Layer 4 of a small transformer language model trained on English Wikipedia (16 layers, counted from 0, width 96).
A neuron's activation on a vector x is ReLU(weights . x + bias), where the dot is the dot product.
The model reads these tokens: " v" "is" "u" "al" " comp" "an" "ion" "," " comp" "on" "ent" " B" "," " at" " an" " an" "g" "ul" "ar"

The vector x that enters this layer's MLP at each token. A number n stands for (n - 128) times 0.032.
0 " v": 93, 113, 122, 179, 119, 123, 169, 91, 50, 92, 115, 137, 144, 142, 153, 121, 111, 165, 169, 159, 184, 94, 117, 127, 104, 112, 114, 184, 128, 5, 115, 174, 138, 156, 151, 123, 188, 151, 143, 134, 140, 76, 123, 142, 121, 148, 137, 91, 83, 176, 114, 130, 130, 135, 164, 140, 121, 158, 129, 113, 129, 142, 123, 144, 144, 114, 123, 107, 60, 166, 133, 113, 91, 114, 158, 123, 137, 111, 153, 134, 135, 112, 120, 96, 146, 165, 181, 123, 96, 176, 121, 91, 123, 73, 115, 95
1 "is": 122, 121, 131, 139, 123, 157, 141, 118, 57, 102, 134, 140, 134, 146, 132, 155, 103, 191, 165, 136, 162, 83, 113, 116, 119, 127, 133, 180, 125, 104, 105, 201, 159, 130, 125, 110, 167, 146, 91, 118, 121, 91, 141, 116, 130, 142, 161, 107, 115, 117, 74, 112, 125, 99, 187, 164, 138, 86, 143, 125, 179, 140, 148, 124, 91, 132, 130, 104, 115, 151, 120, 129, 86, 99, 163, 135, 159, 78, 168, 134, 131, 132, 145, 100, 169, 140, 129, 98, 72, 171, 85, 89, 142, 85, 119, 127
2 "u": 125, 108, 137, 138, 125, 148, 138, 102, 70, 124, 166, 154, 143, 158, 151, 168, 109, 166, 181, 155, 180, 104, 97, 122, 127, 113, 152, 154, 130, 81, 63, 181, 159, 144, 123, 142, 166, 133, 98, 119, 116, 83, 118, 138, 132, 153, 141, 97, 120, 112, 74, 119, 127, 85, 175, 161, 135, 81, 140, 137, 160, 144, 171, 134, 105, 104, 126, 125, 113, 141, 93, 114, 69, 116, 150, 120, 146, 95, 194, 124, 126, 139, 147, 97, 164, 160, 135, 109, 85, 146, 95, 91, 123, 97, 93, 117
3 "al": 130, 107, 120, 120, 128, 166, 135, 103, 62, 125, 141, 130, 144, 157, 152, 164, 114, 185, 191, 147, 168, 99, 116, 130, 120, 124, 114, 168, 134, 89, 83, 183, 157, 160, 132, 117, 172, 153, 87, 132, 142, 117, 126, 114, 110, 145, 146, 94, 101, 138, 83, 112, 138, 90, 189, 143, 138, 86, 149, 129, 177, 133, 146, 131, 78, 128, 133, 108, 144, 150, 117, 107, 79, 115, 130, 125, 127, 77, 186, 122, 123, 129, 164, 104, 168, 142, 124, 97, 95, 133, 95, 85, 130, 81, 113, 123
4 " comp": 107, 118, 128, 122, 138, 122, 135, 120, 71, 123, 144, 139, 137, 160, 155, 160, 113, 181, 168, 147, 180, 85, 116, 111, 102, 118, 124, 147, 150, 112, 131, 157, 171, 155, 131, 138, 154, 151, 129, 102, 130, 79, 99, 124, 142, 163, 127, 55, 114, 140, 103, 118, 132, 119, 183, 157, 118, 111, 115, 151, 171, 146, 152, 131, 108, 115, 122, 104, 125, 175, 104, 92, 67, 99, 125, 125, 148, 101, 178, 124, 116, 167, 147, 92, 156, 142, 138, 109, 83, 151, 82, 71, 134, 101, 113, 120
5 "an": 123, 117, 160, 130, 125, 170, 142, 117, 62, 106, 145, 161, 149, 162, 150, 160, 108, 175, 173, 134, 189, 78, 113, 120, 119, 114, 149, 156, 124, 84, 88, 174, 164, 159, 136, 133, 153, 156, 91, 127, 127, 109, 129, 125, 120, 140, 137, 83, 94, 127, 84, 113, 141, 97, 151, 144, 138, 103, 155, 140, 156, 140, 184, 135, 80, 120, 127, 113, 125, 131, 127, 103, 68, 121, 140, 135, 129, 78, 169, 143, 129, 126, 159, 114, 148, 152, 118, 108, 74, 144, 75, 98, 119, 95, 104, 112
6 "ion": 103, 108, 150, 110, 123, 163, 128, 109, 61, 116, 150, 153, 134, 164, 131, 148, 107, 165, 193, 138, 179, 111, 112, 109, 90, 108, 139, 163, 130, 101, 96, 184, 159, 169, 130, 136, 158, 146, 94, 139, 123, 102, 110, 134, 144, 149, 142, 82, 101, 116, 74, 121, 140, 81, 173, 132, 125, 87, 124, 133, 151, 141, 163, 128, 103, 121, 130, 114, 130, 159, 131, 111, 85, 124, 112, 117, 136, 107, 182, 141, 137, 130, 153, 88, 163, 155, 141, 91, 104, 156, 65, 110, 131, 74, 131, 145
7 ",": 129, 105, 142, 153, 135, 181, 146, 95, 58, 97, 137, 157, 148, 150, 164, 165, 106, 162, 191, 143, 164, 118, 126, 105, 100, 135, 156, 149, 116, 74, 117, 146, 158, 150, 117, 121, 150, 141, 73, 148, 137, 118, 127, 128, 139, 159, 122, 94, 98, 146, 85, 101, 125, 100, 166, 169, 151, 99, 151, 140, 157, 154, 150, 131, 105, 124, 100, 114, 131, 154, 102, 88, 75, 104, 124, 128, 144, 83, 175, 150, 132, 133, 126, 102, 144, 167, 143, 111, 85, 136, 83, 87, 123, 73, 126, 122
8 " comp": 102, 123, 131, 118, 141, 122, 132, 122, 73, 132, 138, 142, 136, 160, 154, 161, 112, 180, 167, 142, 172, 90, 117, 113, 103, 115, 126, 142, 155, 117, 138, 149, 170, 158, 128, 140, 149, 148, 127, 96, 139, 77, 96, 120, 144, 166, 123, 52, 111, 147, 105, 116, 134, 123, 180, 157, 117, 115, 110, 158, 171, 146, 157, 133, 105, 108, 122, 108, 126, 176, 103, 91, 69, 99, 119, 126, 148, 105, 176, 127, 117, 164, 145, 94, 157, 145, 127, 110, 87, 154, 78, 70, 134, 97, 117, 120
9 "on": 132, 122, 166, 128, 119, 182, 129, 115, 56, 136, 137, 143, 150, 155, 143, 170, 108, 178, 193, 136, 165, 91, 127, 116, 93, 113, 147, 141, 133, 88, 93, 161, 152, 157, 125, 126, 162, 144, 104, 124, 142, 103, 111, 135, 126, 136, 130, 107, 123, 146, 72, 116, 135, 80, 176, 144, 153, 112, 138, 144, 177, 125, 157, 124, 97, 111, 113, 106, 109, 145, 131, 111, 73, 108, 126, 125, 151, 62, 157, 133, 123, 111, 149, 113, 158, 174, 135, 113, 88, 134, 69, 82, 123, 98, 138, 116
10 "ent": 101, 113, 147, 126, 140, 159, 143, 107, 55, 126, 169, 172, 125, 169, 140, 158, 114, 164, 199, 149, 165, 90, 107, 113, 96, 120, 140, 148, 134, 121, 115, 161, 147, 160, 116, 124, 133, 163, 90, 149, 127, 84, 131, 122, 127, 131, 147, 67, 111, 117, 82, 112, 122, 81, 165, 167, 118, 104, 142, 134, 167, 131, 168, 151, 99, 107, 122, 107, 139, 151, 116, 117, 94, 122, 122, 125, 150, 91, 175, 122, 139, 111, 155, 104, 158, 157, 123, 98, 114, 123, 81, 87, 116, 78, 138, 141
11 " B": 131, 102, 135, 136, 116, 154, 139, 99, 73, 108, 166, 147, 143, 159, 149, 143, 101, 166, 187, 134, 164, 110, 137, 120, 112, 105, 114, 146, 116, 55, 97, 188, 158, 174, 99, 136, 146, 142, 92, 126, 145, 102, 113, 115, 152, 155, 123, 88, 90, 158, 98, 102, 120, 116, 169, 165, 133, 105, 136, 130, 159, 155, 152, 136, 92, 94, 114, 133, 122, 150, 110, 108, 71, 109, 114, 111, 166, 98, 182, 151, 119, 138, 178, 125, 185, 154, 132, 104, 109, 115, 84, 89, 120, 88, 129, 121
12 ",": 124, 107, 148, 147, 138, 181, 143, 92, 65, 107, 133, 160, 145, 148, 164, 164, 106, 163, 194, 138, 161, 124, 129, 107, 99, 136, 159, 150, 116, 79, 120, 136, 156, 151, 116, 121, 144, 139, 69, 146, 143, 121, 125, 128, 140, 158, 118, 93, 94, 150, 86, 95, 126, 103, 163, 173, 150, 103, 146, 141, 155, 154, 154, 131, 100, 122, 97, 115, 127, 153, 102, 87, 79, 104, 119, 128, 145, 84, 182, 153, 133, 129, 125, 104, 144, 172, 135, 114, 87, 135, 84, 87, 122, 71, 129, 122
13 " at": 130, 111, 141, 138, 124, 161, 139, 103, 77, 131, 144, 123, 158, 144, 129, 153, 85, 169, 198, 146, 170, 124, 130, 105, 84, 103, 139, 129, 151, 115, 107, 131, 158, 145, 116, 122, 141, 158, 125, 120, 163, 98, 110, 98, 163, 156, 134, 85, 100, 135, 96, 108, 131, 112, 174, 157, 131, 155, 128, 144, 169, 149, 158, 126, 80, 121, 113, 115, 100, 146, 140, 97, 49, 102, 113, 132, 157, 88, 160, 142, 136, 112, 148, 94, 160, 167, 154, 117, 100, 137, 81, 97, 138, 72, 104, 127
14 " an": 111, 135, 154, 125, 121, 145, 106, 68, 52, 114, 137, 167, 165, 156, 164, 143, 126, 191, 180, 135, 149, 105, 107, 118, 78, 139, 134, 144, 150, 86, 108, 159, 159, 145, 136, 139, 151, 136, 119, 130, 158, 91, 132, 105, 150, 158, 130, 101, 93, 129, 86, 88, 148, 116, 162, 158, 117, 106, 130, 132, 164, 144, 157, 148, 93, 127, 137, 101, 117, 139, 137, 99, 80, 111, 106, 119, 147, 77, 152, 141, 134, 149, 162, 103, 158, 165, 123, 98, 100, 137, 85, 84, 125, 80, 127, 122
15 " an": 110, 136, 153, 125, 120, 147, 107, 67, 54, 114, 138, 169, 165, 156, 164, 142, 127, 191, 180, 134, 149, 107, 107, 117, 80, 137, 134, 145, 149, 88, 108, 162, 157, 145, 134, 140, 150, 136, 121, 129, 160, 91, 133, 105, 149, 157, 129, 99, 92, 131, 85, 88, 147, 116, 162, 157, 117, 107, 131, 131, 165, 144, 158, 148, 94, 125, 136, 102, 117, 140, 136, 100, 81, 113, 103, 119, 149, 74, 152, 140, 136, 146, 162, 104, 157, 167, 122, 98, 99, 137, 84, 84, 127, 78, 128, 121
16 "g": 118, 112, 135, 126, 129, 168, 135, 102, 65, 129, 143, 152, 159, 165, 122, 147, 125, 168, 182, 114, 162, 116, 102, 114, 120, 121, 126, 158, 117, 102, 114, 167, 165, 172, 89, 123, 138, 145, 102, 105, 156, 104, 137, 134, 127, 124, 133, 87, 79, 127, 71, 115, 138, 113, 147, 174, 128, 89, 124, 148, 172, 135, 164, 144, 102, 106, 124, 119, 120, 152, 120, 120, 74, 79, 154, 108, 155, 70, 196, 136, 149, 111, 142, 107, 166, 170, 117, 122, 104, 147, 82, 87, 125, 71, 159, 136
17 "ul": 101, 110, 150, 131, 145, 159, 132, 124, 96, 118, 169, 157, 116, 159, 142, 157, 130, 174, 174, 134, 154, 115, 113, 140, 118, 115, 130, 145, 152, 92, 101, 157, 178, 155, 100, 108, 150, 148, 107, 110, 148, 107, 131, 127, 117, 129, 129, 101, 94, 144, 80, 105, 128, 106, 175, 169, 149, 111, 112, 146, 162, 138, 184, 142, 72, 110, 128, 128, 126, 153, 106, 91, 89, 110, 126, 117, 148, 81, 187, 131, 113, 107, 172, 109, 148, 172, 134, 116, 84, 129, 84, 90, 106, 56, 112, 124
18 "ar": 123, 119, 141, 101, 136, 175, 135, 95, 76, 128, 144, 165, 130, 159, 167, 160, 104, 191, 170, 150, 156, 112, 105, 140, 115, 94, 126, 160, 134, 94, 98, 183, 151, 162, 100, 127, 158, 142, 89, 133, 152, 121, 131, 134, 121, 148, 124, 95, 107, 125, 89, 117, 149, 106, 147, 160, 137, 106, 135, 158, 167, 131, 176, 139, 90, 96, 115, 99, 125, 147, 124, 110, 93, 110, 103, 135, 132, 84, 192, 154, 126, 105, 154, 106, 168, 154, 120, 107, 92, 133, 70, 77, 91, 88, 126, 118

Each question shows the input weights of one neuron of the MLP. A number n stands for (n - 128) times 0.0077.

n303 (bias -0.033): 132, 166, 142, 102, 157, 121, 90, 100, 125, 135, 119, 122, 122, 81, 136, 98, 157, 149, 136, 137, 113, 132, 131, 138, 124, 141, 127, 123, 145, 120, 131, 121, 125, 153, 128, 135, 137, 136, 124, 116, 131, 158, 124, 122, 168, 168, 126, 147, 136, 114, 117, 107, 111, 107, 101, 129, 103, 138, 139, 149, 120, 111, 110, 135, 107, 111, 129, 136, 148, 129, 102, 153, 123, 143, 141, 99, 98, 137, 126, 140, 127, 152, 136, 120, 145, 121, 134, 144, 151, 113, 121, 140, 140, 91, 108, 137
On which token does it fire most, and how strongly? 14 " an", at about 0.77

n383 (bias -0.051): 119, 155, 124, 138, 126, 126, 162, 136, 135, 129, 100, 143, 109, 103, 105, 130, 128, 146, 126, 104, 161, 147, 164, 137, 119, 143, 105, 124, 112, 156, 164, 110, 159, 124, 148, 145, 96, 100, 140, 157, 130, 115, 136, 140, 124, 138, 126, 111, 142, 98, 138, 133, 137, 137, 119, 129, 119, 107, 112, 136, 87, 136, 117, 86, 106, 76, 119, 172, 110, 148, 141, 132, 99, 102, 129, 114, 133, 125, 136, 125, 98, 155, 138, 129, 131, 127, 136, 117, 114, 108, 154, 104, 139, 160, 135, 122
On which token does it fire most, and how strongly? 8 " comp", at about 0.36

n165 (bias -0.022): 99, 212, 55, 197, 100, 107, 181, 152, 122, 112, 157, 169, 57, 121, 141, 123, 158, 149, 167, 166, 170, 162, 134, 143, 102, 159, 160, 79, 107, 118, 121, 117, 141, 149, 109, 122, 96, 88, 148, 163, 83, 149, 129, 147, 120, 161, 126, 72, 120, 141, 126, 91, 110, 132, 103, 87, 121, 91, 138, 112, 110, 188, 130, 123, 102, 173, 86, 116, 134, 144, 110, 134, 153, 137, 136, 139, 145, 93, 54, 132, 135, 96, 110, 92, 160, 89, 113, 103, 136, 92, 179, 165, 166, 88, 196, 140
On which three tokens does it fire most, strongest first? 7 ",", 10 "ent", 12 ","

n57 (bias -0.048): 158, 162, 159, 157, 205, 93, 110, 148, 123, 134, 133, 124, 122, 130, 103, 115, 95, 119, 116, 125, 142, 124, 138, 135, 145, 165, 122, 112, 125, 104, 162, 124, 123, 120, 112, 151, 156, 131, 176, 115, 131, 137, 73, 118, 127, 120, 129, 110, 148, 91, 142, 115, 138, 110, 154, 133, 82, 115, 151, 134, 116, 116, 113, 113, 142, 111, 116, 120, 155, 135, 112, 101, 141, 150, 119, 104, 97, 142, 133, 115, 138, 134, 76, 141, 161, 116, 113, 138, 125, 142, 95, 107, 175, 138, 94, 131
It fires most on token 8 " comp"

n16 (bias -0.053): 152, 134, 154, 116, 132, 161, 178, 159, 116, 161, 109, 112, 114, 137, 63, 129, 148, 142, 89, 140, 130, 99, 120, 106, 134, 104, 142, 136, 131, 139, 109, 118, 109, 62, 145, 124, 139, 144, 123, 149, 130, 74, 70, 125, 137, 114, 107, 151, 157, 97, 176, 134, 129, 154, 160, 103, 141, 123, 124, 126, 137, 176, 146, 104, 98, 194, 116, 166, 131, 135, 151, 81, 128, 136, 98, 123, 122, 157, 139, 45, 153, 163, 139, 132, 122, 91, 119, 107, 157, 104, 107, 109, 136, 94, 166, 128
Its two highest activations, in order, are on tokens 4 " comp", 8 " comp"

n152 (bias -0.022): 135, 158, 183, 133, 116, 164, 104, 92, 88, 120, 144, 105, 110, 178, 147, 152, 111, 159, 78, 107, 166, 168, 155, 113, 195, 80, 128, 165, 180, 123, 178, 144, 152, 120, 107, 173, 126, 113, 119, 157, 109, 158, 128, 117, 97, 124, 103, 103, 133, 106, 102, 152, 131, 106, 126, 80, 132, 82, 124, 137, 119, 73, 130, 111, 73, 167, 88, 102, 150, 150, 151, 96, 147, 139, 101, 108, 123, 158, 81, 161, 131, 93, 139, 147, 85, 57, 169, 103, 119, 127, 203, 99, 171, 155, 93, 122
On which three tokens does it fire most, strongest first? 5 "an", 3 "al", 18 "ar"

n239 (bias -0.084): 143, 141, 130, 148, 142, 106, 133, 130, 131, 146, 140, 134, 122, 120, 122, 113, 128, 154, 138, 153, 137, 123, 136, 101, 135, 139, 120, 127, 116, 87, 115, 125, 145, 118, 108, 122, 162, 114, 128, 134, 87, 135, 130, 117, 135, 131, 155, 114, 143, 115, 123, 107, 131, 141, 117, 102, 126, 124, 163, 137, 124, 125, 152, 100, 134, 157, 124, 125, 167, 108, 115, 112, 131, 128, 152, 122, 145, 126, 112, 113, 106, 123, 126, 121, 155, 102, 127, 107, 105, 113, 120, 137, 145, 138, 139, 147
On which token does it fire most, and how strongly? 1 "is", at about 1.5

n211 (bias 0.020): 131, 138, 86, 163, 112, 134, 103, 169, 175, 135, 163, 101, 169, 132, 117, 118, 177, 114, 145, 105, 114, 140, 108, 153, 167, 170, 152, 89, 104, 111, 142, 141, 149, 89, 95, 136, 126, 98, 168, 141, 167, 99, 103, 128, 157, 183, 139, 89, 126, 136, 172, 82, 69, 89, 87, 142, 157, 113, 142, 147, 122, 129, 125, 125, 76, 148, 131, 192, 154, 115, 102, 133, 97, 180, 186, 146, 109, 83, 120, 209, 100, 103, 115, 136, 128, 108, 152, 180, 66, 104, 102, 141, 121, 151, 99, 98
It fires most on token 17 "ul"

n219 (bias -0.035): 127, 173, 115, 92, 101, 154, 143, 92, 129, 130, 130, 132, 124, 136, 88, 121, 151, 146, 91, 171, 104, 126, 138, 91, 140, 135, 95, 98, 119, 166, 133, 85, 115, 123, 200, 127, 131, 144, 131, 164, 137, 92, 114, 127, 142, 113, 96, 146, 136, 118, 105, 103, 213, 140, 150, 119, 83, 129, 142, 134, 132, 100, 136, 106, 109, 203, 104, 151, 113, 145, 188, 100, 116, 56, 134, 86, 165, 151, 125, 109, 186, 153, 107, 84, 122, 116, 141, 84, 118, 108, 166, 122, 119, 145, 115, 131
It fires most on token 14 " an"

n195 (bias -0.032): 77, 133, 102, 151, 149, 48, 147, 65, 121, 138, 106, 133, 127, 105, 173, 103, 116, 167, 128, 147, 166, 120, 125, 101, 126, 85, 78, 202, 152, 7, 153, 92, 59, 142, 161, 107, 189, 107, 169, 168, 123, 163, 149, 145, 106, 127, 110, 86, 104, 226, 172, 149, 148, 168, 124, 106, 88, 156, 111, 109, 87, 115, 119, 159, 222, 95, 122, 150, 61, 184, 158, 140, 128, 91, 183, 105, 131, 106, 120, 127, 149, 75, 83, 130, 129, 141, 208, 157, 187, 175, 157, 184, 111, 100, 121, 48
On which token does it fire most, and how strongly? 0 " v", at about 15

n170 (bias -0.013): 131, 128, 129, 112, 102, 154, 137, 108, 146, 157, 90, 135, 134, 111, 96, 157, 116, 110, 112, 110, 96, 112, 132, 181, 121, 125, 87, 103, 107, 149, 140, 104, 151, 130, 124, 124, 114, 161, 123, 147, 148, 91, 109, 148, 136, 122, 137, 150, 129, 129, 141, 133, 102, 104, 132, 162, 84, 165, 115, 125, 98, 161, 142, 135, 101, 105, 135, 177, 122, 97, 156, 102, 134, 129, 157, 96, 120, 106, 133, 162, 113, 125, 119, 104, 147, 142, 158, 124, 177, 146, 134, 140, 129, 139, 107, 116
On which token does it fire most, and how strongly? 13 " at", at about 0.32

n231 (bias 0.012): 145, 135, 133, 103, 110, 122, 151, 156, 156, 140, 127, 158, 137, 129, 165, 141, 86, 105, 116, 119, 117, 133, 131, 102, 135, 148, 146, 127, 88, 148, 135, 126, 107, 103, 96, 110, 144, 145, 69, 135, 138, 115, 104, 99, 161, 131, 131, 139, 105, 127, 152, 110, 120, 141, 134, 134, 133, 136, 139, 131, 107, 176, 121, 134, 157, 146, 161, 88, 164, 102, 157, 100, 124, 117, 163, 101, 171, 158, 116, 125, 91, 145, 115, 129, 92, 100, 152, 151, 142, 130, 111, 94, 105, 135, 189, 100
On which token does it fire most, and how strongly? 12 ",", at about 0.012

n307 (bias -0.048): 148, 132, 122, 144, 84, 149, 112, 140, 165, 147, 132, 127, 116, 124, 105, 94, 151, 126, 114, 172, 139, 108, 145, 114, 142, 118, 155, 118, 141, 160, 93, 152, 155, 127, 108, 140, 148, 102, 168, 161, 111, 125, 127, 147, 108, 134, 117, 130, 141, 130, 111, 105, 116, 136, 127, 142, 144, 78, 131, 93, 152, 195, 125, 144, 124, 131, 139, 132, 106, 124, 118, 183, 100, 154, 148, 158, 93, 154, 124, 107, 109, 140, 162, 109, 101, 120, 153, 105, 109, 129, 126, 107, 124, 79, 142, 146
On which token does it fire most, and how strongly? 2 "u", at about 1.8

n62 (bias -0.036): 181, 117, 114, 126, 137, 148, 154, 132, 135, 122, 126, 129, 111, 139, 132, 124, 147, 147, 124, 141, 129, 130, 134, 124, 141, 125, 139, 131, 142, 131, 122, 123, 145, 118, 147, 108, 152, 132, 152, 103, 105, 129, 114, 121, 119, 129, 144, 109, 131, 121, 116, 133, 136, 127, 138, 128, 126, 88, 120, 123, 131, 154, 122, 132, 153, 141, 114, 119, 131, 128, 128, 126, 133, 113, 122, 129, 143, 117, 104, 102, 116, 125, 132, 120, 121, 105, 119, 99, 127, 120, 128, 116, 127, 118, 131, 113
On which token does it fire most, and how strongly? 1 "is", at about 1.5

n124 (bias -0.047): 107, 139, 139, 123, 102, 106, 132, 112, 99, 129, 171, 128, 158, 88, 120, 86, 109, 136, 153, 163, 128, 120, 109, 126, 136, 80, 145, 119, 142, 143, 136, 165, 124, 119, 76, 132, 141, 144, 156, 110, 146, 166, 149, 108, 122, 192, 112, 186, 120, 100, 181, 116, 118, 159, 136, 100, 178, 67, 177, 113, 112, 180, 106, 177, 147, 122, 158, 92, 158, 130, 119, 120, 129, 131, 114, 136, 152, 94, 31, 113, 159, 80, 140, 137, 69, 122, 144, 127, 145, 149, 67, 168, 116, 117, 107, 130
Its two highest activations, in order, are on tokens 15 " an", 14 " an"

n102 (bias -0.057): 125, 149, 103, 131, 160, 148, 125, 123, 130, 103, 104, 103, 111, 132, 144, 123, 151, 152, 145, 131, 128, 133, 125, 143, 156, 116, 124, 113, 155, 127, 109, 163, 116, 113, 116, 110, 127, 115, 165, 137, 131, 121, 114, 109, 151, 101, 130, 134, 165, 104, 131, 129, 133, 127, 118, 117, 140, 95, 124, 118, 111, 101, 164, 138, 158, 120, 147, 126, 140, 171, 131, 104, 127, 137, 137, 132, 133, 96, 108, 80, 138, 162, 126, 119, 140, 97, 132, 116, 103, 128, 111, 133, 141, 102, 151, 128
On which token does it fire most, and how strongly? 1 "is", at about 1.3

n335 (bias -0.011): 125, 137, 116, 132, 166, 120, 120, 124, 119, 129, 107, 135, 122, 135, 125, 143, 135, 154, 133, 141, 113, 154, 139, 122, 130, 130, 136, 134, 126, 131, 120, 103, 151, 114, 112, 104, 131, 154, 124, 136, 120, 141, 133, 133, 127, 137, 133, 120, 133, 113, 156, 125, 133, 134, 122, 119, 138, 119, 129, 130, 111, 120, 124, 129, 122, 121, 101, 151, 123, 120, 127, 138, 142, 136, 125, 109, 135, 117, 128, 118, 122, 128, 122, 132, 141, 136, 121, 132, 116, 138, 148, 119, 108, 134, 113, 148
It fires most on token 12 ","

n134 (bias -0.012): 180, 146, 190, 149, 168, 120, 117, 124, 118, 114, 165, 123, 159, 137, 94, 129, 163, 149, 134, 139, 74, 98, 129, 143, 137, 126, 101, 111, 127, 137, 130, 93, 135, 134, 107, 106, 124, 176, 122, 138, 129, 95, 127, 95, 183, 99, 138, 143, 162, 123, 157, 174, 116, 145, 118, 152, 130, 157, 153, 110, 141, 97, 122, 116, 143, 144, 138, 135, 134, 129, 118, 71, 152, 137, 112, 94, 93, 114, 147, 128, 109, 105, 119, 114, 118, 113, 124, 122, 129, 73, 90, 109, 133, 132, 92, 179
Its two highest activations, in order, are on tokens 10 "ent", 13 " at"

n319 (bias -0.028): 129, 126, 115, 121, 140, 128, 125, 115, 150, 147, 130, 143, 133, 109, 128, 145, 140, 134, 143, 108, 136, 116, 121, 144, 126, 104, 123, 108, 111, 155, 129, 125, 107, 121, 117, 134, 129, 137, 129, 134, 139, 135, 142, 130, 128, 135, 137, 131, 127, 140, 148, 113, 121, 130, 110, 131, 132, 152, 123, 138, 118, 136, 142, 167, 127, 134, 118, 104, 102, 131, 126, 142, 132, 119, 165, 113, 108, 118, 147, 112, 115, 126, 111, 128, 142, 130, 138, 126, 103, 124, 142, 139, 120, 129, 145, 154
It fires most on token 16 "g"

n183 (bias -0.012): 115, 168, 152, 152, 100, 161, 145, 173, 150, 130, 117, 168, 139, 135, 80, 112, 139, 174, 87, 126, 137, 143, 153, 103, 117, 90, 145, 131, 141, 101, 120, 144, 152, 85, 174, 119, 157, 159, 96, 104, 100, 141, 110, 78, 103, 94, 122, 84, 187, 124, 130, 159, 138, 162, 144, 105, 115, 66, 121, 119, 85, 108, 180, 100, 87, 180, 101, 124, 175, 123, 104, 115, 149, 172, 81, 113, 168, 170, 134, 129, 113, 121, 128, 107, 87, 119, 99, 92, 120, 78, 156, 125, 125, 134, 151, 117
It fires most on token 5 "an"

n344 (bias -0.031): 127, 160, 100, 128, 108, 155, 136, 126, 127, 162, 130, 97, 143, 154, 117, 86, 127, 142, 162, 103, 166, 200, 131, 176, 140, 145, 157, 158, 123, 143, 100, 114, 159, 130, 146, 134, 120, 106, 105, 175, 95, 141, 166, 105, 132, 129, 168, 115, 182, 178, 129, 130, 114, 155, 99, 134, 97, 68, 188, 84, 136, 191, 96, 72, 121, 153, 83, 148, 130, 126, 97, 145, 96, 138, 110, 157, 145, 121, 58, 109, 135, 96, 102, 89, 76, 113, 128, 125, 87, 171, 96, 123, 118, 149, 187, 60
On which token does it fire most, and how strongly? 7 ",", at about 1.1

n67 (bias -0.030): 117, 164, 140, 93, 101, 137, 178, 112, 117, 139, 148, 126, 80, 99, 178, 130, 155, 156, 147, 149, 131, 105, 137, 133, 162, 99, 150, 108, 133, 150, 142, 153, 113, 121, 121, 119, 108, 150, 146, 103, 115, 158, 113, 133, 103, 123, 163, 111, 134, 147, 111, 155, 96, 146, 118, 129, 133, 115, 130, 101, 107, 136, 160, 149, 149, 127, 94, 83, 119, 106, 109, 190, 151, 142, 104, 82, 144, 183, 105, 99, 122, 133, 132, 111, 95, 141, 120, 81, 127, 108, 129, 126, 105, 103, 128, 131
Its two highest activations, in order, are on tokens 10 "ent", 18 "ar"

n45 (bias -0.034): 86, 107, 110, 142, 144, 107, 143, 128, 129, 124, 188, 166, 120, 112, 154, 135, 191, 107, 165, 141, 155, 104, 129, 103, 127, 103, 108, 118, 115, 157, 130, 123, 149, 110, 115, 151, 140, 131, 120, 123, 146, 150, 114, 138, 98, 166, 125, 130, 156, 134, 142, 135, 112, 105, 114, 98, 135, 124, 135, 105, 125, 129, 117, 151, 146, 126, 129, 104, 141, 141, 110, 143, 164, 108, 116, 139, 142, 83, 78, 115, 155, 115, 136, 109, 109, 108, 140, 105, 100, 91, 125, 144, 138, 143, 134, 115
It fires most on token 10 "ent"

n50 (bias -0.028): 142, 83, 102, 169, 173, 138, 146, 100, 119, 137, 163, 147, 182, 90, 168, 125, 176, 133, 128, 83, 121, 153, 134, 140, 193, 157, 163, 134, 155, 111, 100, 153, 96, 127, 120, 140, 159, 118, 114, 132, 145, 127, 187, 84, 121, 195, 147, 145, 149, 176, 133, 163, 86, 105, 91, 112, 123, 115, 143, 74, 101, 200, 75, 161, 172, 121, 82, 107, 102, 127, 77, 116, 169, 146, 103, 141, 129, 76, 97, 128, 116, 87, 73, 121, 105, 124, 163, 151, 118, 123, 68, 194, 91, 97, 178, 102
It fires most on token 0 " v"

n143 (bias -0.033): 163, 148, 128, 124, 164, 133, 142, 123, 118, 134, 115, 135, 129, 123, 125, 125, 144, 132, 141, 114, 127, 139, 124, 115, 136, 102, 141, 135, 133, 128, 123, 102, 112, 128, 109, 144, 153, 114, 123, 103, 113, 135, 138, 141, 124, 121, 160, 117, 135, 132, 138, 130, 125, 95, 135, 119, 141, 128, 153, 95, 130, 142, 143, 140, 132, 125, 115, 139, 152, 118, 113, 135, 142, 124, 133, 114, 112, 126, 123, 126, 129, 135, 129, 133, 132, 123, 82, 143, 135, 121, 130, 126, 123, 127, 124, 128
Its two highest activations, in order, are on tokens 2 "u", 3 "al"

n272 (bias -0.035): 144, 142, 121, 112, 139, 126, 144, 127, 133, 130, 131, 156, 118, 134, 121, 127, 128, 134, 114, 129, 134, 119, 127, 123, 116, 136, 112, 115, 138, 132, 148, 132, 133, 128, 139, 127, 139, 125, 125, 128, 134, 134, 129, 130, 155, 127, 120, 120, 131, 115, 123, 119, 130, 129, 128, 98, 132, 134, 138, 127, 116, 139, 142, 124, 131, 118, 135, 132, 137, 140, 126, 127, 150, 135, 137, 127, 121, 136, 143, 125, 132, 129, 119, 116, 122, 119, 140, 105, 141, 111, 129, 128, 124, 118, 129, 141
It fires most on token 6 "ion"

n105 (bias -0.028): 106, 161, 103, 165, 115, 100, 144, 110, 148, 105, 101, 72, 105, 114, 193, 82, 154, 92, 137, 115, 154, 122, 149, 116, 140, 136, 100, 130, 120, 81, 144, 130, 104, 161, 121, 125, 126, 136, 179, 128, 113, 120, 89, 130, 115, 159, 122, 110, 156, 103, 155, 119, 196, 136, 169, 102, 118, 71, 157, 108, 133, 137, 165, 113, 135, 107, 74, 134, 144, 151, 151, 142, 158, 117, 143, 143, 119, 161, 106, 101, 144, 143, 149, 110, 104, 142, 131, 172, 96, 147, 150, 95, 150, 126, 115, 78
On which three tokens does it fire most, strongest first? 0 " v", 4 " comp", 8 " comp"

n119 (bias -0.037): 122, 137, 125, 133, 159, 131, 133, 135, 126, 160, 108, 129, 127, 136, 127, 154, 126, 121, 111, 141, 136, 119, 132, 114, 127, 156, 108, 123, 138, 142, 109, 120, 137, 112, 125, 134, 127, 127, 131, 128, 123, 124, 137, 149, 143, 145, 125, 139, 138, 121, 128, 119, 123, 138, 136, 127, 144, 99, 130, 106, 135, 151, 109, 120, 83, 131, 118, 128, 138, 149, 163, 127, 125, 140, 145, 111, 82, 146, 131, 108, 107, 132, 149, 118, 107, 128, 97, 112, 112, 109, 129, 118, 126, 166, 102, 142
On which three tokens does it fire most, strongest first? 3 "al", 4 " comp", 8 " comp"